Layer 12 of a small transformer language model trained on English Wikipedia (16 layers, counted from 0, width 96).
In attention head 5, each number of a token's query is one row of weights dot the token's vector x. The head spreads its attention over the tokens so far by the softmax of query dot key.

Query weights of the head. A number n stands for n times 0.0056.
q0: 3 -4 -7 12 -1 2 -13 6 -1 5 2 -4 -13 -10 -3 -17 5 -6 1 6 9 7 1 -12 1 -3 12 -4 13 5 13 5 -2 -1 24 2 -2 -11 10 3 14 -9 8 4 -8 3 -4 -4 3 9 -3 -8 17 -3 1 -1 7 -3 1 -12 1 4 8 -10 0 -7 11 9 9 -1 3 -1 -3 7 -11 17 -4 -5 11 14 11 -7 -5 -10 -2 -2 8 -6 -3 9 -1 8 2 -12 -2 4
q1: -2 1 2 7 0 -8 5 11 1 -5 -2 -13 22 -5 -4 1 17 7 10 14 3 18 6 1 -9 -2 -5 -3 -6 -6 -4 -8 -4 2 -18 -4 2 5 1 9 -3 -4 -4 9 1 -2 4 9 1 -4 3 6 -3 -11 5 -19 -9 -11 9 5 -2 -1 -11 -17 7 -2 -2 -9 -8 6 12 1 8 -6 1 -5 4 -3 6 1 -3 9 -10 -7 -4 3 16 11 -8 17 2 1 -3 -4 12 -23
q2: 2 -3 2 -2 15 5 0 -3 7 26 -8 5 -16 -2 3 -16 2 -4 -8 16 9 -24 -2 -2 3 2 -11 0 -1 3 11 -5 4 -8 -8 1 -5 -2 -5 3 3 19 27 6 1 -5 1 -5 -8 0 9 13 19 -4 -9 16 -14 8 8 1 -19 7 13 -5 -12 5 -3 13 -11 -4 16 2 8 5 -1 7 5 5 7 1 1 -9 -16 5 -4 2 -1 9 -6 -9 9 -8 -15 3 -2 4
q3: 14 5 -9 6 -8 8 3 -1 8 4 -12 -8 3 1 3 -2 5 -4 7 -1 -5 -4 4 -14 7 9 4 4 0 11 -4 3 13 5 2 5 1 6 -14 -5 -1 5 -2 2 11 8 -18 -3 5 -10 -9 -7 9 -4 -1 3 12 -7 -1 -2 -17 29 -15 3 5 12 -3 -4 14 -3 -3 -4 9 9 -17 2 -5 11 -6 12 -1 11 1 -2 -6 -8 -9 -5 -4 0 -4 -4 -8 2 -20 1
q4: -9 -1 3 -6 19 -7 13 10 -10 -6 6 2 -8 1 -18 -8 -9 8 3 -4 -9 -19 13 -2 0 6 -4 -8 18 2 -14 1 4 -2 -7 -17 -1 -15 22 -3 -8 7 -3 12 3 -13 -2 -7 4 -4 14 14 -8 8 -9 -11 -10 9 5 -1 20 -11 7 9 16 -16 -3 -3 -13 -12 -8 -16 -9 8 5 8 2 -9 16 -2 -16 -14 6 -6 4 0 10 -12 3 8 14 -1 19 -4 13 3
q5: 11 -1 -2 0 -12 -16 -30 -18 -3 14 -6 -4 1 0 9 0 20 5 3 17 5 3 -3 -6 -11 16 0 17 -9 24 7 -3 10 -12 14 16 -10 21 -22 -16 -9 -9 12 2 -22 9 -24 15 0 15 1 4 12 -8 1 14 -4 3 -8 4 -14 9 9 -16 -9 10 0 1 7 7 14 16 18 -12 -2 -8 -3 -7 3 1 -7 14 1 -4 8 19 -15 12 -1 -19 -23 -5 0 10 -4 20
q6: 12 1 -6 14 3 5 4 1 1 -4 -14 -3 -32 -4 -6 9 8 10 1 -8 -1 -3 0 -9 -14 -15 10 24 4 12 -1 -11 11 3 0 10 -18 -6 11 -8 2 -5 0 11 -12 18 -23 39 3 -10 13 -10 4 -13 12 -7 -9 8 -15 -26 -20 8 5 3 13 19 -8 7 26 12 -5 -2 2 -3 -3 -20 27 2 -8 -18 7 -2 2 6 -8 -2 -5 10 -26 -6 -14 -20 13 15 -6 8
q7: 26 20 2 9 16 25 -3 13 -1 4 -41 10 -71 38 -10 0 10 6 -11 -23 -18 -12 -21 -31 -10 -21 -22 24 -4 -6 -19 -9 45 -14 -5 28 -29 -25 9 -12 -7 6 15 10 -19 32 -36 66 5 2 64 -14 36 -24 25 -31 -4 22 -39 -60 -33 -16 14 15 43 29 1 20 33 18 -6 -10 14 -7 9 -47 37 15 -25 -39 24 -15 30 20 -3 -11 -5 10 -59 4 -5 -17 60 -2 -8 25
q8: -23 -19 -2 -4 -20 -46 -2 5 18 -7 32 -6 41 -25 13 16 9 -24 -2 29 10 9 -2 16 14 12 19 -33 2 -12 40 3 -33 17 0 -18 20 37 -21 -3 16 -40 -20 21 -16 -41 16 -26 12 14 -39 -12 8 0 1 13 20 -15 21 43 19 5 -11 0 -33 7 2 -10 -25 -8 29 26 -1 -11 -14 18 -33 -24 15 10 0 19 -17 -8 11 23 -25 7 30 -2 6 21 -40 -9 -16 6
q9: -14 -2 -48 -6 44 -40 9 -29 -25 -9 -35 -2 37 -19 7 -3 0 -5 -48 27 4 6 6 9 5 31 -24 49 11 -5 6 9 -12 78 21 19 -21 25 -9 12 -3 -15 -21 -4 -19 -17 -1 -14 -36 -18 1 -26 -7 41 -24 30 12 4 35 6 14 -16 -8 -29 -15 10 -24 4 -2 -39 37 -5 32 -11 20 14 4 -44 -6 24 21 -13 -25 -9 18 15 -19 -2 -3 -4 -1 -8 -4 46 11 46
q10: 32 -19 0 4 18 -8 7 -1 -5 0 40 -9 -16 9 -69 16 -3 16 39 -28 52 42 18 38 36 -21 10 37 42 41 -13 36 -19 -9 -33 27 12 -23 -1 48 -3 19 -31 -8 -33 11 22 -61 -18 14 -44 -9 -57 30 -10 -7 -23 -49 11 6 -19 15 -14 8 42 -10 -13 8 0 26 -35 4 8 -19 -5 6 -11 -53 39 11 16 -16 -9 12 -19 -28 18 10 10 -50 8 -24 -22 32 32 -24
q11: -24 10 -31 42 -32 5 -8 46 4 34 19 -24 -21 24 1 6 32 -28 -52 4 22 -3 36 8 -43 -26 8 -68 16 -2 -15 42 -1 40 -29 59 16 14 -23 -21 -16 -18 -34 13 -10 -38 -2 -1 -3 24 -18 -8 8 -15 -11 -16 34 -4 -21 -21 0 8 -28 -12 19 70 42 -4 20 5 -22 11 21 -1 31 -47 8 53 -16 29 -50 2 -16 -23 34 -49 20 54 -5 30 13 8 -13 0 3 2
q12: -29 23 14 -8 18 -12 24 -10 -24 14 -1 -23 10 17 -11 8 -23 2 14 2 -25 11 29 33 19 11 -2 -8 63 16 13 30 -38 -4 21 -18 -11 18 10 -48 -42 -9 -29 20 -18 15 -24 -20 0 -39 -2 19 -5 -52 6 38 43 32 9 -33 -6 0 -17 -27 -18 16 36 2 -18 -11 -42 -3 40 16 -43 6 2 -11 -36 63 42 13 56 45 -27 -16 -27 6 4 -20 12 -5 -25 19 -16 -35
q13: 46 2 28 -55 -7 1 -20 -25 -4 36 18 -23 -2 -8 -14 21 25 33 -14 -9 14 -6 11 -10 -71 20 -40 -13 -4 -38 -24 33 22 17 -4 18 -21 -2 26 -23 -15 11 -15 1 19 -2 11 8 -12 40 -17 3 20 2 -5 -5 -53 48 -4 -24 -6 48 -11 13 -12 2 18 13 2 29 24 16 -48 -34 -38 9 -19 -15 -36 -28 13 3 34 19 -17 -38 2 -11 19 40 -2 47 -20 86 -7 -18
q14: -18 -13 32 6 60 -2 27 -12 -28 9 11 18 -27 3 21 -24 32 49 18 -29 -9 3 29 16 -1 -42 -25 -27 -6 -31 5 -3 2 -31 -16 -12 16 2 -46 24 4 -36 -28 2 50 -16 -55 -5 2 52 1 -33 -32 13 27 32 14 -3 2 -5 50 -47 -9 30 20 29 13 -3 -13 18 43 -1 17 -2 -51 28 28 -16 -23 -14 -3 8 -1 8 -12 -32 18 13 -39 -28 19 42 43 -46 -37 4
q15: 4 -17 34 -6 -17 38 -19 -8 26 23 38 2 39 -9 2 17 2 43 1 43 32 -17 -18 22 17 -94 -14 3 -10 -6 -2 20 -32 29 -3 -45 25 -62 -17 59 -24 -19 2 25 -17 16 -29 -18 -2 21 -37 3 -8 -20 -45 -10 4 11 58 -49 -33 9 -9 -40 -12 27 20 9 -7 -61 0 13 12 37 -2 3 49 -10 25 -47 20 6 -9 36 -12 17 20 -45 0 32 -23 -27 0 23 24 11
q16: 1 -3 1 -6 -4 4 -3 4 -8 3 8 10 -9 -2 -2 -8 14 6 13 5 -14 -8 -13 1 -8 4 12 -7 10 -4 15 -7 7 -8 5 -6 -2 2 -8 4 -10 16 -4 -5 -18 -2 4 -1 4 -3 -8 3 3 0 -6 -8 2 0 -1 2 -11 9 -4 -1 -8 7 -3 5 -2 -5 -11 3 6 -4 -5 -1 9 -9 -5 2 3 3 -5 -1 4 11 -4 14 -1 3 -9 0 1 1 2 8
q17: -25 0 -13 -3 -4 -2 -12 -2 12 3 -9 -10 3 -24 -6 -3 -4 -3 10 14 1 -4 -12 -15 5 2 0 1 15 17 -13 6 0 1 3 6 0 -1 -15 -6 -1 14 11 2 -4 10 6 -2 13 18 0 3 6 -4 -12 8 4 8 -6 -16 2 14 3 -10 14 0 15 -2 4 -1 -2 0 -6 -9 -7 -8 -14 15 3 4 -7 -25 1 4 -2 -9 10 8 -5 4 11 -18 -13 2 1 15
q18: -1 -5 6 11 4 -7 8 -9 -15 -12 5 -6 2 -2 2 7 12 -4 -2 2 19 -8 -6 5 6 -1 -6 2 -14 9 8 -18 -8 1 -9 2 -7 12 -5 5 -8 0 7 0 -7 -4 0 -2 -5 6 -14 -1 0 4 -10 -7 5 -2 -4 8 3 -4 11 -6 -14 4 -3 8 -15 7 -1 3 -4 -5 12 -4 5 1 7 -14 1 7 9 10 1 6 -2 -10 -3 -22 -1 -4 11 15 12 -6
q19: 3 -7 -18 -5 21 7 4 -7 16 21 -10 5 -20 13 5 -6 4 -6 -11 1 -15 -14 -13 -11 -1 19 -5 0 -7 -7 -5 13 22 -3 1 -8 -5 -2 2 2 10 18 11 -3 7 -9 5 -4 1 -1 -7 3 15 -1 8 1 2 0 -2 -7 0 3 12 8 6 -15 -9 5 -7 -5 7 -3 -12 10 -2 -5 9 9 -5 12 6 -6 9 23 -13 -9 29 -12 6 14 16 -4 -4 -26 -18 -2
q20: -3 -6 11 12 -3 -1 3 15 5 -4 2 6 -3 -2 12 -4 -5 -16 1 6 4 -4 -16 3 5 -20 3 5 -5 3 22 -6 -5 -17 -1 -2 16 2 -16 -6 4 1 3 6 -16 5 -9 12 -5 6 -9 -4 -6 -8 7 5 -10 -1 -7 19 5 10 9 -6 -9 4 2 5 1 2 4 13 10 4 -1 -12 12 -7 15 -30 3 2 -3 0 -2 2 12 0 -15 -5 -7 -3 1 12 1 6
q21: 23 -3 -20 3 0 -10 4 -4 7 13 -6 6 -5 1 6 9 8 -3 -5 9 1 -1 -4 -4 9 18 -1 0 3 -2 -4 5 16 -2 12 -1 4 6 -16 10 -10 14 -1 4 17 -15 -1 -8 -8 1 -6 -1 23 -12 2 3 23 -18 -3 0 -7 8 -9 -3 4 -7 -8 -4 2 5 20 -4 2 -2 -17 2 -1 11 -5 8 0 1 2 -15 -10 -3 10 -9 -7 22 -1 7 -15 -17 -4 -7
q22: 18 -8 -3 7 -2 -13 13 -2 26 2 -15 7 -5 15 21 16 24 -14 -10 -17 -10 9 -14 -8 1 2 -2 7 -3 -14 19 10 17 -5 7 12 -13 11 -32 12 -2 24 3 4 -15 6 -3 5 7 -6 0 -15 42 -6 11 20 19 -16 5 -2 -24 11 -5 -8 -5 19 -9 5 2 11 6 -7 4 -9 -18 -8 7 25 -9 -8 10 4 11 13 -6 -16 -4 18 -4 8 8 -4 -22 -24 -17 0
q23: 0 -29 20 9 -17 -21 1 16 24 -4 22 -3 13 1 9 5 27 -25 1 4 6 16 -13 -11 11 6 8 -18 0 -8 29 -10 -2 -7 -7 -4 4 19 -24 -2 17 -20 -3 7 -38 -17 -4 -15 17 12 -14 3 24 -8 6 15 6 -16 3 17 -5 16 -5 -5 -23 12 5 2 -18 8 13 5 19 -10 -17 -2 -13 5 20 -3 7 1 -10 3 0 11 -6 8 5 -12 9 9 -24 -27 -28 14
q24: -5 -11 -3 -27 -12 -31 -13 -18 -4 8 26 -7 50 -45 18 -1 -18 -6 14 14 26 6 14 37 15 20 32 -7 13 21 7 22 -43 3 4 -49 23 23 -18 -7 1 9 2 -21 25 1 29 -62 -22 -2 -70 6 -24 23 -27 44 -3 -28 49 67 13 8 -10 -18 -44 -30 -12 -1 -24 -22 8 9 -12 0 -2 52 -20 -13 19 33 -25 34 -20 -29 -2 19 16 1 65 -11 -5 8 -75 12 14 -37
q25: -32 32 -22 -3 -2 -19 10 -34 27 -25 -52 17 -35 -4 -32 31 -5 60 4 29 -41 -15 -8 -8 23 17 -1 6 28 -17 -10 29 11 51 -1 15 10 16 7 6 -24 13 -34 22 13 -40 -19 25 -24 29 22 -47 29 -20 6 -80 24 19 -7 -38 2 -48 21 36 15 11 -44 18 -41 33 6 34 -19 -20 -11 -5 7 -42 -21 14 91 -15 30 -26 12 -15 -45 -26 -7 32 3 -24 32 20 2 -9
q26: -7 3 -10 -18 2 22 3 46 -30 21 33 31 33 20 10 -19 12 -4 3 28 11 22 -10 37 1 5 4 19 -10 -22 -9 17 13 -30 13 33 -4 -41 -30 30 8 -38 -6 37 -45 2 7 -7 52 27 13 7 3 -2 57 -13 -10 -41 -35 -33 -1 31 -42 5 50 -36 13 -21 18 2 -1 -64 0 -29 6 -20 -45 -41 -34 0 8 29 -32 25 -62 52 -41 -26 9 0 10 29 13 -15 -28 31
q27: -14 -35 5 -4 29 -7 11 14 9 -3 -52 -16 11 45 -19 15 1 21 -18 -4 62 -20 -49 9 14 -3 -32 7 -4 3 15 20 -4 -33 14 25 -25 -1 30 -43 -10 -68 26 -20 -15 -29 -13 -13 20 -72 -15 38 -23 22 -13 -33 27 19 -32 -2 -10 17 -13 -19 7 29 -43 19 33 50 6 20 5 -23 10 17 1 22 22 -9 -7 -57 48 7 5 23 -15 -16 -14 28 70 -9 -7 -30 8 22
q28: 31 17 -57 -9 16 14 17 -9 48 19 -8 -53 -34 15 8 -10 13 10 -62 6 -10 -16 1 -6 -2 19 8 25 20 -28 63 -22 -37 -50 12 19 -42 36 9 -18 -14 -10 20 35 15 -35 28 -16 49 5 7 -29 -34 -36 10 -26 35 -1 31 8 -23 15 -5 -27 2 -2 23 -36 0 2 -9 15 -19 53 -20 19 -42 -44 67 -47 -14 -19 1 10 3 -20 26 35 -3 -9 -40 23 52 -24 2 0
q29: 20 -55 -19 -25 -12 -19 -18 13 18 -17 29 -39 26 -44 -13 17 -2 -5 -6 -16 15 -41 -44 24 -2 25 23 -34 -19 -31 -32 -3 -35 -39 -25 -21 9 15 -5 49 50 -3 -12 -2 7 -33 33 25 -5 -59 56 -2 -8 -73 -2 17 6 31 10 7 43 14 21 1 72 23 2 20 26 38 -24 4 4 -10 1 38 7 -13 -6 1 -24 44 49 -29 14 -30 -45 -21 -3 -11 15 -24 26 17 -1 -3
q30: -6 32 1 -14 39 -53 -22 55 -20 -9 2 8 -46 -7 12 -38 22 -5 12 7 -12 9 -34 -9 -66 -39 9 53 3 -3 -5 29 -33 -33 -26 -5 32 -12 54 23 -31 -2 -13 12 -44 32 42 -18 -40 20 -10 4 29 -14 54 -15 31 4 9 23 12 -15 15 14 -23 -30 -14 27 3 -21 35 3 29 -12 -12 19 -19 64 10 23 4 -5 -22 -17 18 -22 8 -27 -5 20 -35 -46 38 22 -16 -10
q31: -13 -8 6 62 -16 -27 19 41 49 1 -15 -24 5 -29 -29 -39 4 63 -27 -14 -18 2 13 -3 10 -2 -5 1 -22 19 -33 12 -4 -39 26 -3 -37 8 -22 -11 5 10 31 -27 1 10 -12 9 17 26 -70 27 -3 -29 22 46 -4 -20 13 19 18 -21 6 -35 -2 23 -49 -41 40 15 -19 -31 -17 4 44 10 -18 8 -10 4 58 34 10 -35 -8 -16 41 11 22 54 -16 -1 15 6 -20 -14

Each question shows a short text with each token's key, already scaled and adjusted for position as the last token sees it. A number n stands for n times 0.022.

Then comes the last token's vector x. A number n stands for n times 0.07.

0 "19": 0 -1 0 0 1 2 -6 -17 -28 7 10 11 30 25 -31 -89 2 1 2 -1 3 2 -4 -7 6 15 36 -28 24 21 -35 43
1 "28": -2 -2 0 1 -1 2 -5 -16 -27 8 9 11 26 22 -30 -86 1 -1 2 -1 5 2 -6 -9 4 19 36 -25 23 24 -33 40
2 "–": -7 2 -10 7 -8 9 0 -7 -28 -3 -21 27 24 -3 -11 -41 5 4 -3 -8 7 -4 -16 -26 -7 23 67 -2 25 24 -14 24
3 "2013": -7 0 -12 7 -9 10 3 -3 -16 -36 -9 -1 3 12 -26 -46 -2 -6 4 -4 12 -1 -16 -15 -2 33 41 -7 -61 19 15 37
4 ")": 1 0 0 -1 1 -2 -5 -18 -30 6 9 14 31 28 -35 -89 1 -2 2 0 2 1 -3 -9 4 16 34 -30 21 19 -33 46
5 ".": 0 -1 -1 -1 2 -2 -7 -19 -35 8 10 12 32 27 -36 -92 0 -1 0 0 1 1 -1 -10 4 14 34 -31 25 20 -37 48
x: -16 15 -19 23 12 12 15 1 2 -1 13 7 7 -11 -25 -5 0 -17 -59 -3 -22 20 8 10 -18 49 43 4 13 17 -10 16 7 -25 21 -18 11 46 -44 61 -29 -20 2 -1 -31 27 4 7 -28 -16 16 -7 -10 43 13 13 -24 24 17 -28 3 3 -4 -17 7 -12 -18 -27 16 10 -20 6 -13 15 -13 36 -4 -14 13 11 10 -4 7 -18 -5 -24 -4 4 21 -35 -25 -4 1 -7 1 -7
Which two tokens does the last token look at most, in order? 5 ".", 0 "19"

0 "dy": -2 -2 1 0 1 -1 -6 -17 -26 8 7 7 31 25 -35 -90 1 1 0 3 2 3 -2 -7 4 8 25 -35 22 20 -35 42
1 " Power": 2 -1 2 2 -5 -1 4 -11 -29 -5 -12 7 26 -6 -39 -64 -4 -2 2 3 6 -4 -9 -20 -10 7 -2 -32 13 20 -19 23
2 " (": 0 0 0 1 1 -1 -6 -15 -27 9 8 5 32 27 -40 -87 -1 0 0 -1 3 2 -8 -11 0 8 27 -34 21 19 -38 44
3 "West": -2 1 -4 1 -9 5 2 -5 -16 -14 -3 -14 -3 0 -48 -31 -3 -1 0 -4 5 0 -18 -16 -9 6 5 -51 2 46 -11 40
4 " Ham": 0 2 -6 3 -9 4 6 -2 -6 10 -11 12 5 1 10 -59 1 4 -8 -5 10 0 -20 -13 -1 24 36 37 -23 11 -52 -38
5 ")": -2 2 -1 -1 -7 -2 5 -3 5 17 -31 -14 -18 40 -50 -72 2 -5 1 6 6 0 -10 -5 -1 -8 8 7 -22 -29 7 19
x: -29 24 -23 4 -7 -27 38 3 4 30 9 -4 7 -12 18 -4 19 -52 -40 18 -33 8 0 31 6 30 29 3 -17 34 -20 17 18 -12 6 11 4 10 -30 4 -7 -5 16 21 -24 9 28 19 10 5 12 32 7 31 25 16 22 -21 -12 -1 -35 15 8 -68 -4 10 -18 -14 9 16 -7 -37 -7 1 10 6 -25 -24 4 25 43 11 23 -7 -24 -2 -35 27 -4 -12 -10 -36 -15 1 -43 -28
To which token does the last token give the most attention? 0 "dy"

0 " Mark": -4 -4 3 1 1 -2 -5 -12 -19 -2 15 0 37 8 -36 -81 0 3 -1 4 2 3 -6 -8 1 6 17 -23 20 6 -40 38
1 " Med": -2 -2 3 2 -1 0 -2 -8 -12 1 18 -7 42 -3 -38 -74 -2 2 -3 0 4 1 -8 -8 -4 5 5 -13 13 -4 -45 32
2 "off": 0 -5 0 3 -5 -1 8 6 23 -27 28 -9 17 52 -31 -63 -7 -1 1 -3 8 -4 -8 9 8 1 -13 18 21 -11 -49 2
3 " Ben": 1 1 2 1 -1 3 5 11 17 -3 -31 -16 44 31 -41 -58 -1 -3 3 0 2 1 -4 -1 -3 1 34 -24 13 -20 0 29
4 "t": 2 -1 2 -2 -4 -5 5 4 15 -27 39 14 -2 25 -18 -40 0 -3 4 1 5 -2 -9 0 0 0 -11 -52 59 -54 -11 -10
5 " –": -1 0 0 -1 1 -2 -6 -16 -32 3 4 8 33 27 -34 -92 0 -1 0 1 2 1 -5 -13 1 10 28 -33 25 17 -36 47
x: -16 17 -17 23 5 8 23 -3 12 -3 14 1 10 -20 -23 -4 3 -14 -59 0 -30 17 11 11 -10 60 39 4 19 9 -8 12 4 -22 30 -21 12 47 -48 59 -28 -19 -5 -1 -27 22 6 8 -27 -14 11 -9 -1 36 13 11 -15 26 13 -25 1 7 -6 -15 4 -11 -25 -25 17 15 -17 6 -15 15 -9 33 -13 -15 8 13 16 10 9 -19 -11 -17 -5 -4 13 -35 -19 -9 3 -6 -6 -10
Which two tokens does the last token look at most, in order? 5 " –", 0 " Mark"

0 " French": -2 -4 1 0 -1 -1 -6 -15 -27 1 3 23 28 26 -29 -75 2 1 4 0 5 2 -8 -11 3 10 28 -27 12 27 -39 47
1 " professional": -2 -4 2 0 -1 0 -5 -14 -23 4 5 21 32 28 -29 -75 0 -3 3 1 5 2 -7 -10 3 12 28 -29 14 27 -37 45
2 " football": -1 -3 1 0 -3 0 -5 -14 -21 3 12 16 36 26 -24 -69 -2 -3 5 1 4 2 -8 -9 2 9 26 -28 19 37 -34 40
3 " club": 0 -1 -1 0 -1 1 -6 -15 -28 8 9 9 35 26 -38 -77 -1 -3 2 2 2 3 -6 -12 -1 13 26 -29 24 30 -35 44
4 " Lil": 1 0 1 2 -8 7 5 -4 -28 0 6 37 24 -18 -27 -42 -2 -4 0 -1 4 -2 -12 -25 -17 21 26 -29 4 30 -17 23
5 "le": 1 -3 -1 1 -3 -2 -5 -10 -15 -20 35 -13 13 6 24 -65 -2 -1 -3 -1 5 -6 -10 -14 -2 16 -51 17 4 -27 -35 28
x: 1 34 14 8 20 17 16 -23 -25 14 13 -19 -7 -12 28 -3 9 -50 -8 8 -29 4 24 -4 17 59 1 -33 -1 16 -25 -38 -18 -22 34 -9 -3 65 -21 -53 19 26 -17 1 -3 29 22 3 4 -6 9 -12 13 5 24 17 -47 -8 -18 -5 5 8 13 -5 6 -49 5 -48 -19 8 -13 37 -31 -11 -13 24 -2 -20 -37 28 -25 43 -4 -1 -11 -1 -20 22 33 19 -4 -5 2 7 -6 10
Which token does the last token look at most, and with what share of its attention? 3 " club", with about 50%

0 "Co": -2 -1 2 0 1 -2 -5 -16 -22 11 18 12 29 34 -40 -84 1 0 -2 2 1 3 -4 -9 0 4 31 -31 20 26 -30 32
1 "me": -2 -1 0 -1 -3 -8 -4 -13 -20 21 30 25 7 63 -35 -51 -3 -4 2 -3 6 -1 -14 -23 -20 1 18 -17 4 32 -13 -18
2 " Fo": 0 -2 2 0 -4 -3 0 -2 1 28 15 3 43 37 -26 -67 -3 2 -4 3 3 0 -6 -12 -21 -14 24 -41 4 20 8 27
3 "ll": 3 1 2 2 -3 -9 1 -4 -4 42 21 31 -53 71 -32 -33 3 0 1 -5 2 -9 -12 -17 -20 4 11 -9 25 -17 10 21
4 "ow": 1 -2 3 2 -3 -3 5 10 25 13 16 -11 38 73 -38 -53 4 0 1 -2 5 -5 -4 1 -12 17 1 -13 -10 -56 14 20
5 " the": -1 0 3 0 0 -5 -5 -13 -20 11 1 6 31 28 -43 -81 2 0 3 1 2 1 -7 -9 2 10 22 -34 27 21 -41 37
x: -2 9 -20 21 0 10 16 -6 2 -2 18 -7 15 -16 -31 1 5 -31 -65 -14 -23 21 12 -5 -9 72 40 -9 9 13 -9 14 13 -25 25 -13 -7 39 -58 57 -25 -13 -1 2 -21 19 19 12 -16 -25 31 -2 5 22 2 14 -19 24 8 -19 3 10 2 -12 6 -7 -6 -14 15 3 -13 4 -14 9 -5 22 -8 -29 4 14 21 6 8 -10 -11 -18 -13 1 9 -22 -19 -6 5 -1 -1 -6
To which token does the last token give the most attention? 5 " the"

0 " 26": 0 -1 1 0 1 2 -5 -17 -29 6 6 8 26 24 -32 -90 1 1 1 0 2 2 -3 -7 6 14 37 -29 23 22 -32 40
1 "5": 0 -1 1 0 1 -1 -6 -17 -27 5 4 7 21 25 -31 -89 1 0 2 0 3 1 -4 -8 6 16 37 -31 24 23 -28 40
2 "m": -2 -1 -2 0 -1 -3 -5 -18 -30 3 -2 14 23 22 -29 -81 0 0 0 -1 5 0 -6 -13 6 23 41 -25 24 29 -33 24
3 ")": 1 -2 1 -1 1 -4 -6 -19 -29 7 7 15 31 30 -35 -92 -1 -1 2 1 2 0 -5 -11 4 15 28 -22 16 22 -24 37
4 "\n": 1 -1 0 0 2 -1 -6 -18 -33 7 9 13 33 27 -36 -92 0 -1 0 1 0 2 0 -9 4 14 33 -31 25 18 -37 47
5 "-": -1 0 -2 0 0 -3 -3 -13 -30 6 13 11 27 20 -41 -85 1 -1 1 -1 1 -1 -4 -14 -4 16 29 -32 21 17 -35 40
x: -7 4 -12 17 15 18 27 -2 -3 -7 16 -14 10 -8 -31 3 5 -23 -47 -7 -26 11 17 14 2 49 40 3 9 10 -15 20 17 -2 12 -5 29 47 -72 48 -27 -8 -7 -1 -14 19 15 8 -33 -2 20 -3 -17 25 1 3 -24 14 7 -17 0 -1 0 -20 -2 -11 -26 -8 22 21 -25 7 -12 7 -23 19 2 -25 0 26 20 1 4 -20 3 -26 11 3 24 -35 -10 -12 -3 -1 5 -16
Which token does the last token look at most, and with what share of its attention? 4 "\n", with about 50%

0 ";": 0 0 1 -1 2 -2 -6 -18 -33 7 9 11 33 27 -35 -93 -1 0 1 0 1 0 0 -9 5 13 32 -32 26 20 -37 48
1 " ;": 0 -1 -1 1 -6 -2 -1 -13 -34 -6 5 13 19 -1 -36 -69 3 1 4 0 4 -9 -4 -18 -3 23 27 -17 29 24 -23 47
2 " |": 0 0 0 -1 2 -3 -6 -18 -33 6 11 13 34 29 -33 -92 0 1 1 0 1 -1 -1 -9 4 17 31 -31 26 19 -37 49
3 "\n": -1 0 -4 0 -7 -7 -10 -12 -29 -15 27 16 17 -9 -10 -40 -1 2 -1 0 1 -8 -5 -26 -11 26 12 -21 25 24 -27 50
4 "|": 0 -1 -1 0 1 -3 -4 -17 -32 9 9 13 32 25 -35 -91 0 0 0 -1 2 0 -2 -10 2 15 32 -30 26 21 -38 46
5 " Best": -1 0 -7 4 -9 -6 2 1 -7 -5 36 18 3 -11 7 -36 -5 0 -5 -5 0 -13 -14 -18 -17 22 26 -50 26 22 -37 26
x: -10 -11 14 -25 19 1 3 13 3 29 -19 -22 19 -34 -22 -27 8 -7 -15 -39 -15 -9 34 17 4 66 25 1 30 14 -13 38 -8 -42 9 34 7 21 -37 19 -4 -7 -35 -19 1 -22 15 11 -36 6 -13 -16 16 -2 -15 28 -31 26 8 -2 28 16 -5 10 36 1 -38 -19 4 18 -35 -7 10 -20 -28 10 -14 -29 -30 43 2 2 34 25 -14 -14 23 -17 19 -12 -5 15 4 20 13 -16
To which token does the last token give the most attention? 2 " |"

0 " Ob": -2 -1 0 3 0 1 -5 -14 -19 6 9 5 20 33 -29 -84 0 2 -1 1 4 4 -4 -4 7 5 33 -24 20 13 -42 37
1 "li": 1 4 0 -1 -3 -6 -1 -11 -17 -7 15 2 -18 59 1 -63 -1 -2 1 -3 5 -1 -22 -17 -2 17 19 3 -1 4 -51 10
2 "ge": 0 5 0 3 -4 1 4 4 22 35 9 30 -2 72 34 -65 1 1 0 -4 7 0 -13 -1 -7 -21 2 5 41 2 34 0
3 " |": 0 -1 0 -1 2 -3 -6 -17 -32 8 8 10 34 29 -36 -92 0 0 0 0 1 0 -2 -10 3 14 31 -31 25 19 -39 47
4 "  ": 0 -3 -6 3 -8 0 -6 -5 -28 -26 7 9 12 -24 -19 -29 -3 2 -3 -2 1 -8 -12 -26 -11 23 13 -24 5 26 -25 52
5 "|": 2 1 -7 -1 -7 2 -3 -6 -26 -5 4 18 -7 33 -1 -48 1 -1 -4 -1 2 -4 -7 -18 -5 21 16 -25 30 26 -43 19
x: -14 5 -7 13 11 -3 17 -29 -2 11 -2 -8 26 -5 4 0 -17 2 -41 -5 -28 22 27 29 2 45 27 15 26 -15 -19 20 -2 -29 11 17 4 34 -88 21 -12 14 12 14 22 -4 9 -8 -15 12 15 5 8 26 -6 15 2 -17 15 -1 11 -12 -42 -24 5 -1 -20 -22 6 4 -20 9 -15 -3 -39 24 -19 -35 -5 28 22 19 -19 -24 -11 -11 0 3 19 -8 -17 -2 -7 20 22 17
Which token does the last token look at most, and with what share of its attention? 3 " |", with about 90%

0 " basketball": -1 -4 4 0 0 1 -5 -15 -23 11 12 7 31 29 -40 -76 1 1 2 2 3 3 -5 -8 2 12 23 -30 22 27 -39 41
1 " and": 0 0 0 0 1 0 -6 -17 -30 9 9 10 32 31 -37 -90 0 -1 0 0 2 1 -2 -9 5 15 28 -30 24 18 -36 47
2 " hand": 1 2 -1 4 -7 4 4 -3 -15 0 -8 24 16 4 -29 -55 3 -2 4 1 4 -1 -10 -15 -3 19 8 -23 15 23 -8 42
3 "ball": -3 2 -1 0 -5 -2 3 -7 -17 -4 5 7 1 48 -52 -31 -1 -3 0 -3 6 -5 -13 -18 -5 35 -8 -46 44 -16 -21 -19
4 ";": 0 0 0 -1 2 -2 -6 -18 -33 8 9 10 33 29 -36 -91 0 -1 1 1 2 1 -2 -10 3 13 31 -31 26 19 -38 47
5 "\n\n": 0 0 -1 -1 0 -3 -6 -19 -35 7 7 13 31 26 -35 -91 0 -1 1 -1 1 -1 -2 -13 1 18 34 -32 27 21 -37 47
x: -14 9 -15 15 12 19 23 6 6 -4 12 8 13 -14 -19 -3 4 -22 -58 4 -18 18 7 8 -19 45 42 5 15 16 -10 12 6 -25 14 -11 14 53 -48 60 -29 -10 3 -1 -29 27 8 6 -32 -10 19 -11 -9 40 5 19 -32 17 17 -28 -2 2 -3 -18 5 -21 -19 -23 15 17 -22 -6 -10 10 -16 31 -6 -23 19 15 19 3 3 -16 -2 -29 4 1 16 -34 -25 -8 -4 3 0 -4
To which token does the last token give the most attention? 4 ";"